Layer 4 of a small transformer language model trained on English Wikipedia (8 layers, counted from 0, width 64).
A neuron's activation on a vector x is GELU(weights . x), where the dot is the dot product.

Input weights of the MLP neurons that the questions are about. A number n stands for (n - 500) times 0.00067.
n2: 549 775 361 272 648 519 764 502 683 578 509 493 577 329 442 210 270 741 775 517 454 530 552 560 543 549 623 490 519 429 375 564 422 501 489 477 532 506 412 531 425 379 465 697 434 645 670 486 671 527 751 450 485 387 384 524 579 257 421 316 510 559 422 522
n4: 506 611 514 332 770 523 734 610 655 282 444 576 82 797 129 268 612 554 659 208 979 604 432 345 671 570 305 339 564 475 436 648 537 597 433 666 505 682 447 612 752 578 465 774 290 795 180 469 393 622 516 513 603 296 372 384 619 522 506 688 575 412 793 558
n5: 463 445 354 453 481 576 224 568 561 456 559 237 352 515 634 585 337 598 404 491 572 569 492 645 665 310 408 455 486 604 618 417 329 519 519 410 448 487 437 538 753 532 395 511 481 304 575 630 393 655 538 603 539 545 591 643 676 582 538 534 639 645 463 594
n8: 364 513 317 474 480 567 353 617 595 582 546 531 639 750 567 369 541 409 559 585 629 613 648 652 612 538 467 396 721 505 658 518 496 739 348 372 326 646 362 575 764 483 650 396 486 555 374 568 423 736 265 454 325 498 589 560 383 527 506 689 700 467 657 391
n12: 491 489 621 575 746 594 669 476 522 476 356 652 345 579 362 661 706 500 600 524 679 387 345 650 515 319 380 529 671 513 521 693 461 405 267 625 778 382 582 497 573 693 547 525 467 697 454 473 803 730 549 567 675 585 482 399 687 499 607 539 494 435 514 619
n13: 527 507 461 618 883 437 622 539 453 437 515 354 354 484 293 241 491 682 448 564 655 436 451 666 615 600 304 679 891 675 411 565 398 357 770 457 383 470 365 366 403 366 393 608 468 198 624 496 310 530 373 595 605 434 322 402 533 478 485 366 563 443 400 437
n21: 324 536 291 281 605 437 439 507 619 474 443 580 611 636 398 307 791 732 569 358 298 667 534 385 518 620 593 346 365 341 390 690 637 496 522 441 528 557 413 490 477 548 543 448 615 422 591 411 471 392 561 519 454 417 675 442 322 591 271 377 454 508 459 502
n25: 399 388 553 503 663 487 352 364 598 259 411 297 511 257 558 485 389 291 629 596 627 370 385 784 534 505 510 591 472 574 283 704 585 403 348 259 555 481 508 652 713 494 579 734 238 454 476 537 554 562 641 658 436 629 211 399 672 401 573 620 472 481 585 405
n27: 427 384 460 407 449 542 614 572 461 486 185 416 747 375 327 438 250 668 603 464 493 353 553 495 325 569 464 462 327 356 319 224 412 427 522 336 473 612 311 372 403 503 338 453 367 416 319 520 620 562 507 413 634 541 256 781 566 448 574 476 659 494 482 604
n30: 175 478 681 404 515 648 398 428 410 486 476 557 447 318 430 407 645 466 411 516 410 370 432 698 549 385 667 502 438 520 349 547 532 389 546 740 620 555 379 431 380 676 420 757 368 553 514 711 670 650 492 530 437 703 656 423 506 505 660 532 543 549 660 800
n40: 637 416 513 235 425 350 441 665 597 649 554 548 282 740 434 468 420 706 613 486 617 472 462 539 592 520 412 641 475 363 421 566 399 360 451 466 733 688 695 305 550 582 615 891 375 754 674 441 434 549 387 692 448 845 378 688 576 515 531 437 464 524 366 776
n50: 479 534 797 401 580 465 387 425 575 293 548 223 471 378 512 572 648 466 427 602 344 282 569 518 654 544 388 488 416 652 764 446 666 511 557 329 265 398 366 507 686 547 380 710 252 562 277 490 430 343 669 664 624 784 567 462 454 483 520 545 540 282 700 581
n53: 719 532 700 687 433 244 334 577 663 403 562 826 540 567 635 231 451 510 534 309 686 417 449 439 602 383 355 713 388 562 529 381 703 688 442 543 651 505 673 510 426 401 547 628 429 642 794 599 474 519 519 598 423 491 497 456 428 505 502 678 663 335 454 410
n59: 934 923 737 791 360 360 333 490 523 170 411 383 352 667 504 579 675 364 543 389 643 530 372 506 970 430 65 332 429 557 759 314 644 573 391 674 610 773 575 622 467 704 514 532 329 499 453 412 425 435 346 656 525 373 662 578 437 584 394 517 854 297 466 381
n61: 519 653 569 367 652 420 618 674 391 636 472 488 628 596 600 562 499 717 361 550 361 503 396 504 705 548 574 596 387 460 672 375 508 546 416 276 749 561 692 419 389 358 475 388 544 278 458 404 683 406 517 559 504 666 590 570 503 466 432 436 468 494 647 614
n70: 663 651 522 471 378 550 299 405 253 494 152 302 533 397 323 562 646 637 337 494 710 340 508 349 600 512 629 487 614 501 644 669 488 395 406 500 501 492 632 386 686 812 456 529 398 417 517 460 405 722 472 575 669 565 501 462 697 505 520 497 464 647 688 729
n75: 508 568 391 536 652 868 504 493 440 333 531 596 395 398 516 371 296 618 451 419 464 611 528 514 576 679 529 439 564 713 437 437 378 715 661 567 403 383 272 524 591 633 375 379 500 473 530 381 400 734 444 610 558 379 488 396 497 443 491 382 517 476 709 375
n77: 766 469 676 421 625 409 220 386 310 222 550 262 437 442 452 478 363 591 416 619 571 406 515 478 770 141 556 661 274 376 394 457 341 620 359 462 650 433 635 306 552 434 508 629 395 331 636 579 632 522 414 499 263 459 509 386 555 578 425 716 473 535 234 587
n82: 403 458 493 429 533 529 455 526 306 423 452 594 158 540 470 493 669 516 688 357 510 439 733 499 707 395 489 704 324 577 411 343 629 384 700 702 436 629 302 650 604 674 317 498 689 394 401 532 404 848 360 430 569 514 535 487 485 593 873 474 398 532 254 564
n84: 526 580 583 376 537 673 497 597 279 508 415 418 444 591 592 379 389 634 528 571 646 627 595 538 397 453 553 262 475 490 597 699 469 414 645 600 700 581 594 258 337 508 462 498 392 378 416 375 600 541 513 543 675 523 686 632 502 625 710 598 720 423 296 559
n96: 515 309 320 606 390 499 596 294 714 309 376 356 403 417 446 442 601 434 685 445 595 476 704 381 498 550 683 300 412 364 578 438 374 247 491 607 520 615 444 505 337 399 655 729 629 481 654 639 484 570 600 441 498 446 443 627 432 568 605 491 459 699 347 593
n97: 606 592 512 207 394 533 522 588 558 620 460 640 317 513 428 372 499 681 618 693 537 655 391 473 630 397 458 565 378 470 551 576 372 739 483 195 628 507 571 319 509 497 620 333 336 499 526 455 518 422 421 483 465 669 654 493 412 588 507 483 401 628 445 486
n101: 491 639 469 571 566 372 421 284 267 518 578 325 690 483 449 431 451 671 613 449 257 586 580 447 703 792 609 409 593 561 664 555 613 529 498 492 692 550 366 716 660 665 429 568 377 452 328 294 500 511 407 473 427 600 747 580 234 404 641 514 847 527 503 425
n105: 261 461 451 616 456 481 496 562 257 651 436 525 509 737 451 488 436 534 505 464 645 524 438 415 602 448 477 360 596 630 368 449 545 428 545 500 335 521 403 520 502 311 534 534 400 603 251 555 321 433 502 470 542 491 380 498 448 461 402 444 455 504 397 476
n107: 510 331 337 591 439 681 596 473 373 431 372 516 304 622 517 510 577 436 558 460 439 593 530 484 633 636 345 690 375 349 867 351 463 490 457 520 489 590 599 728 363 575 641 289 515 423 765 461 391 351 554 491 562 556 503 421 387 618 684 518 616 500 562 422
n110: 475 292 491 637 582 631 447 480 385 354 380 452 587 627 354 469 620 559 684 621 734 475 307 550 665 812 310 770 401 386 721 558 530 443 386 641 560 612 661 482 698 601 567 766 438 610 590 516 348 505 338 433 362 558 503 276 442 299 714 389 467 314 424 318
n111: 487 430 531 461 499 686 593 452 477 329 392 639 675 729 415 339 391 631 599 399 546 541 639 370 377 650 290 539 453 445 682 280 711 387 302 578 623 661 601 664 467 470 473 461 286 423 591 435 473 802 300 519 573 603 399 591 488 558 637 553 533 577 668 514
n112: 695 524 325 442 609 550 433 459 501 382 503 404 478 348 392 625 304 550 416 602 326 310 394 600 502 574 483 544 566 709 261 479 585 563 336 401 508 349 324 637 509 412 753 623 430 393 566 562 612 400 312 673 572 708 770 547 603 549 490 566 364 712 736 704
n116: 630 368 653 506 685 590 350 529 667 417 220 572 561 439 403 304 398 622 510 381 600 557 565 462 283 562 192 677 469 577 455 563 589 594 526 515 395 281 574 370 588 673 560 412 478 574 699 690 379 656 574 336 489 501 508 635 437 451 500 548 815 447 212 564
n120: 556 430 518 631 484 105 482 530 321 387 395 316 659 488 509 252 465 526 362 469 588 569 623 453 553 422 434 615 257 390 727 556 678 463 563 571 487 582 415 598 476 339 333 390 365 348 335 527 398 469 469 588 649 300 484 396 460 288 451 416 432 598 790 583
n124: 542 481 438 434 551 425 634 388 595 562 432 543 367 659 487 723 397 355 706 301 468 635 337 633 545 559 533 396 404 492 630 499 402 667 613 649 630 356 499 472 518 450 718 387 562 704 521 324 416 456 451 453 639 475 482 524 383 436 676 444 410 439 540 622
n127: 387 336 544 721 387 268 442 612 710 270 382 448 168 656 532 571 578 489 594 262 646 617 660 628 516 566 391 304 599 464 490 547 553 597 333 586 567 698 522 644 387 684 416 649 520 363 384 598 480 634 690 719 405 451 629 398 818 444 394 631 649 564 462 283

Each question shows a token from some text and the vector x that enters the MLP there. A number n stands for (n - 500) times 0.011.

"ow": 191 523 757 531 503 521 689 424 587 580 618 593 667 516 579 538 480 462 470 604 419 621 575 292 385 466 651 626 568 477 549 365 503 609 493 606 523 512 396 515 542 604 479 447 584 456 520 639 645 570 615 410 405 434 379 450 499 433 240 413 515 518 427 634
Which of these neurons fires most? n2

" years": 499 518 561 464 553 639 517 544 667 538 532 606 345 433 459 608 599 431 420 648 443 598 602 431 347 564 502 498 451 650 350 740 353 522 476 597 425 508 560 553 649 764 495 742 679 567 536 496 443 548 555 304 477 451 267 368 455 467 471 543 311 491 602 452
Which neuron fires most, and how strongly? n4, at about 1.7

" Th": 484 746 565 568 410 685 489 625 480 603 565 521 602 686 557 409 381 391 416 515 565 691 366 370 547 529 507 432 536 361 552 417 438 405 475 490 554 572 392 435 262 412 572 355 743 406 567 558 397 725 501 320 404 493 501 504 666 388 504 494 519 571 498 471
Which of these neurons fires most? n8

",": 476 693 459 589 358 591 486 416 538 707 450 488 617 406 615 448 538 486 190 711 551 526 545 451 459 516 426 490 460 625 512 645 413 355 581 542 384 533 550 450 504 533 455 95 579 589 405 365 372 517 492 391 582 499 468 476 475 447 461 528 352 354 615 553
Which of these neurons fires most? n70

")": 525 546 415 612 517 488 468 505 333 808 549 566 534 419 722 510 631 440 538 478 547 502 365 374 446 491 553 434 477 652 722 600 444 541 508 476 370 390 489 594 319 491 288 504 660 497 658 416 281 465 351 413 379 318 606 381 419 442 495 489 417 513 471 337
Which of these neurons fires most? n107

" dev": 401 554 567 396 472 544 413 553 537 513 396 536 575 382 471 538 388 437 510 636 213 524 341 398 384 602 465 603 389 557 530 275 239 497 503 419 306 329 417 364 476 306 438 673 550 484 566 343 570 624 473 545 502 463 701 470 517 507 402 395 449 477 513 552
Which of these neurons fires most? n112

" rel": 471 599 608 337 365 621 396 597 568 510 460 455 625 404 559 489 439 341 252 664 583 569 348 334 510 607 582 408 418 618 535 537 287 474 572 534 489 507 454 548 655 322 540 559 569 282 584 430 521 641 608 313 350 438 584 467 623 512 493 419 415 472 484 590
The three highest activations, in order: n5, n70, n77

"'": 451 630 565 671 477 585 505 441 504 530 466 594 728 756 388 555 649 491 358 570 409 512 402 405 607 448 684 576 410 380 531 557 517 470 702 617 504 572 409 589 396 586 261 394 668 433 510 539 539 552 414 302 424 376 419 397 638 491 641 490 546 484 549 400
Which of these neurons fires most? n82

"eph": 370 450 554 441 434 710 634 593 626 475 447 340 803 497 409 569 484 615 615 531 446 619 377 333 410 409 509 439 365 491 553 575 394 497 623 480 453 316 444 449 535 294 410 338 725 501 511 551 704 689 486 487 430 409 570 492 536 425 474 433 519 409 288 453
Which neuron fires most, and how strongly? n27, at about 1.3

" and": 465 632 512 460 293 609 508 450 411 671 475 449 785 433 519 436 644 525 278 619 285 659 473 483 438 292 550 514 532 518 572 625 503 534 574 510 454 583 414 392 442 488 453 564 583 479 659 413 308 488 419 335 512 586 392 451 366 517 523 425 334 298 483 574
Which neuron fires most, and how strongly? n21, at about 0.78

" shown": 478 431 500 340 401 613 359 549 440 644 449 439 545 253 592 538 422 328 424 773 388 628 496 547 544 418 418 569 462 747 540 758 414 438 530 433 382 329 478 444 573 539 293 671 681 408 502 460 555 563 444 380 517 423 476 507 523 525 577 549 441 506 492 490
Which neuron fires most, and how strongly? n5, at about 1.3

" since": 557 555 597 468 375 685 350 402 355 747 378 293 646 471 406 644 689 412 362 658 380 654 503 483 611 408 390 405 630 599 493 432 542 554 642 606 553 595 552 552 435 422 447 716 528 488 609 457 483 412 515 403 438 504 430 354 414 614 519 410 389 399 523 432
Which neuron fires most, and how strongly? n59, at about 1

" Bar": 419 435 409 479 616 634 337 563 607 616 526 394 472 320 419 533 375 564 531 500 510 602 445 382 342 629 641 520 391 449 539 276 576 590 642 426 453 376 534 557 429 576 527 183 598 554 600 592 595 504 366 437 389 385 493 697 359 460 371 374 398 496 366 590
Which of these neurons fires most? n116

"us": 542 644 301 512 432 676 420 404 433 769 559 479 780 410 433 486 459 484 443 704 329 645 474 351 413 368 490 444 308 590 516 512 503 617 495 514 486 267 446 293 501 525 336 338 547 471 450 533 418 622 454 533 462 367 421 581 484 447 595 495 478 536 518 433
Which neuron fires most, and how strongly? n75, at about 1.2

"ime": 259 506 484 369 601 527 592 509 453 564 513 629 563 339 523 617 585 643 431 620 445 442 519 444 510 413 655 468 470 595 578 430 487 402 444 421 383 331 507 559 484 626 261 318 755 543 548 515 577 535 520 382 449 216 417 484 371 554 529 399 424 637 357 615
Which neuron fires most, and how strongly? n82, at about 1.3

".": 580 596 383 456 358 605 445 462 559 741 457 341 593 404 523 542 690 335 484 616 592 441 469 407 480 509 458 411 543 561 399 424 587 484 630 716 507 574 392 419 424 315 521 570 629 350 499 514 368 430 553 304 351 389 476 317 527 513 555 407 464 481 714 315
Which of these neurons fires most? n96

" Ye": 473 451 517 372 460 715 503 596 475 587 534 480 696 586 560 548 373 490 525 462 394 735 504 270 449 536 507 427 543 278 691 462 439 438 493 541 535 585 571 553 346 444 506 242 562 413 632 536 418 648 327 306 487 530 298 396 490 452 431 424 578 560 492 598
Which two neurons fire most, strongest first? n111, n107

" the": 501 460 548 473 440 661 494 496 559 509 621 603 622 319 656 572 450 418 154 520 137 500 403 505 411 591 552 455 505 562 551 605 650 301 591 412 386 625 352 525 482 496 460 540 546 599 495 336 522 482 562 355 551 513 446 456 422 577 447 428 505 346 529 418
Which two neurons fire most, strongest first? n50, n75

" for": 575 503 585 512 394 675 497 489 261 547 682 439 501 325 519 681 463 251 310 731 373 459 483 426 530 521 592 509 570 567 427 637 600 483 411 516 494 461 473 469 559 532 477 650 752 482 614 533 588 459 473 307 583 392 437 462 518 595 590 453 320 416 664 517
Which of these neurons fires most? n112

"\n": 427 442 574 767 458 557 449 551 469 720 561 506 615 481 511 446 548 497 406 579 565 575 431 423 445 483 361 666 640 642 338 355 693 475 699 652 569 561 438 481 407 464 280 429 577 410 554 367 405 607 614 275 463 377 475 401 536 461 463 510 488 400 507 392
Which of these neurons fires most? n13

" (": 576 521 591 574 541 491 654 520 478 530 445 633 611 572 712 406 456 435 398 574 538 395 348 335 500 565 631 549 330 705 700 666 502 406 534 385 460 284 603 589 381 477 313 383 559 495 718 369 425 517 476 604 432 321 497 397 379 522 482 419 385 414 412 478
Which neuron fires most, and how strongly? n53, at about 1.2

" 1992": 512 462 418 583 361 597 455 584 488 741 549 430 538 549 511 704 635 406 429 549 485 607 529 315 508 405 360 392 674 686 550 681 454 513 473 487 540 351 540 617 307 637 358 688 520 518 425 468 426 458 524 391 331 372 371 447 430 469 503 601 424 373 445 290
Which of these neurons fires most? n105

"=": 546 433 541 628 415 507 396 415 573 500 460 521 554 420 580 654 729 414 572 610 446 630 481 454 423 484 423 550 650 708 577 442 731 444 509 475 636 642 440 367 572 509 509 467 618 456 541 264 534 357 576 276 315 532 570 346 440 562 469 401 415 396 553 485
Which two neurons fire most, strongest first? n59, n110

" Council": 455 621 510 387 376 513 608 448 178 660 453 522 486 390 602 633 707 604 620 599 339 522 566 406 373 583 397 526 457 579 492 645 437 424 547 609 546 445 354 593 431 553 452 602 554 486 770 566 474 371 480 357 383 328 517 403 675 575 531 398 529 400 460 555
Which neuron fires most, and how strongly? n82, at about 0.71

"der": 348 509 587 439 347 570 653 492 440 718 601 635 479 368 540 540 368 467 652 479 336 733 545 510 501 441 554 421 450 508 601 476 375 472 553 573 504 422 465 541 491 647 354 189 522 576 381 595 538 476 379 389 488 448 445 506 525 566 503 475 659 204 551 632
Which neuron fires most, and how strongly? n124, at about 1.1

"-": 512 511 389 624 335 593 496 480 616 655 404 365 580 434 702 347 573 385 336 543 275 601 557 489 485 443 515 614 513 496 574 446 653 466 475 595 703 601 469 566 502 396 413 484 511 416 457 557 288 614 571 306 483 352 436 361 594 424 563 309 477 394 524 557
Which of these neurons fires most? n120

" Wars": 390 388 405 399 518 698 620 504 474 514 450 589 519 341 418 586 354 501 385 662 566 607 335 354 376 524 723 388 436 710 632 450 495 492 511 330 606 393 704 478 501 555 429 510 565 614 606 593 523 410 493 583 423 465 404 403 419 457 298 562 455 527 342 569
Which neuron fires most, and how strongly? n97, at about 0.65

"ats": 496 391 400 574 425 693 451 603 476 719 558 421 899 654 482 522 638 432 465 514 400 562 488 449 547 472 673 477 507 556 522 392 398 529 579 585 604 454 480 553 455 563 203 452 644 544 634 565 505 439 382 289 469 464 374 594 590 437 589 614 454 461 503 552
Which neuron fires most, and how strongly? n27, at about 0.59

"l": 337 523 554 296 483 553 419 639 589 681 642 803 615 450 534 292 340 371 601 447 459 544 507 373 437 371 531 557 414 453 507 462 508 566 537 420 566 399 645 389 449 614 433 441 600 582 445 619 697 464 541 542 456 365 353 469 304 422 390 447 449 381 484 378
Which neuron fires most, and how strongly? n53, at about 1.5

"\n\n": 498 453 569 642 431 543 321 465 533 590 499 488 623 492 542 573 579 504 445 595 472 613 358 489 545 445 404 545 664 690 494 302 652 305 618 619 567 587 434 442 472 435 395 592 534 379 618 295 277 559 565 283 434 384 474 284 397 570 411 431 449 459 574 448
Which neuron fires most, and how strongly? n13, at about 1.3

" force": 224 488 490 294 407 502 600 563 532 665 470 567 616 357 644 503 425 440 550 655 404 582 616 369 499 475 575 528 420 577 513 565 473 425 453 635 347 288 344 383 457 569 314 623 483 413 605 508 445 473 449 410 494 372 547 348 525 648 474 618 440 352 602 623
Which neuron fires most, and how strongly? n30, at about 1.4

" such": 493 421 526 512 453 692 501 464 273 634 389 428 602 401 522 597 413 297 476 831 341 563 426 466 548 408 428 436 525 609 428 497 499 481 548 331 438 328 596 497 633 461 401 603 499 530 538 540 482 714 531 293 467 488 576 365 423 568 574 400 483 410 381 602
Which of these neurons fires most? n77

" set": 426 644 577 385 433 564 444 510 569 477 637 428 522 301 405 508 396 408 429 635 484 335 543 414 458 408 563 685 419 537 424 577 354 453 252 515 402 329 479 491 480 654 290 497 604 431 645 394 586 619 442 369 407 318 431 455 727 544 427 471 380 488 625 505
Which of these neurons fires most? n77

" member": 400 497 460 461 460 516 700 365 383 585 398 500 362 394 524 559 467 479 386 722 362 499 421 336 321 448 581 475 390 613 391 617 457 453 544 368 366 421 421 373 351 589 328 643 655 323 654 448 364 463 491 477 591 397 429 484 570 455 615 397 525 285 450 439
Which two neurons fire most, strongest first? n13, n27

"ces": 466 367 492 371 393 450 547 472 575 839 569 432 749 340 632 356 510 338 522 473 384 635 591 518 504 365 488 468 574 534 579 318 583 617 460 537 681 489 518 525 379 504 451 333 518 461 458 653 551 558 510 398 258 367 366 468 608 389 523 593 493 486 387 530
The three highest activations, in order: n8, n2, n27

"When": 414 540 526 493 396 662 529 483 338 730 476 479 604 410 522 362 584 483 434 617 456 583 610 463 518 442 470 563 612 485 543 245 633 490 483 653 594 621 377 447 481 683 473 519 603 367 430 456 366 658 693 253 481 568 424 323 339 520 394 578 436 455 447 566
Which two neurons fire most, strongest first? n82, n30

" Arr": 416 485 599 449 420 709 628 639 526 522 469 652 450 476 686 507 300 450 332 580 507 582 429 380 493 563 749 341 631 518 611 365 366 639 543 484 624 523 503 596 370 422 587 406 593 365 585 534 610 584 660 504 430 528 493 526 607 449 401 593 522 353 353 653
Which of these neurons fires most? n61

" on": 439 784 647 639 404 648 427 404 464 669 522 387 581 319 545 547 493 455 429 717 372 620 398 520 498 420 528 569 573 646 459 608 527 344 506 439 446 507 605 599 593 485 373 589 764 515 396 418 582 454 384 296 544 442 675 441 496 534 589 451 480 443 553 517
Which of these neurons fires most? n101

" in": 644 475 588 579 459 654 538 550 430 617 281 513 533 358 512 675 441 377 308 640 523 651 360 448 444 315 709 385 504 611 588 689 580 397 458 424 405 544 708 586 574 594 372 499 599 607 563 425 558 419 427 405 468 465 530 431 463 548 477 439 388 341 603 609
Which of these neurons fires most? n70

" reached": 422 519 558 463 525 641 422 511 648 622 518 460 544 357 408 555 409 265 329 667 413 593 407 612 603 439 613 531 571 585 562 724 469 456 537 496 431 371 522 686 467 612 457 661 720 396 489 234 645 511 529 341 454 398 374 473 627 533 414 468 433 472 527 632
Which of these neurons fires most? n25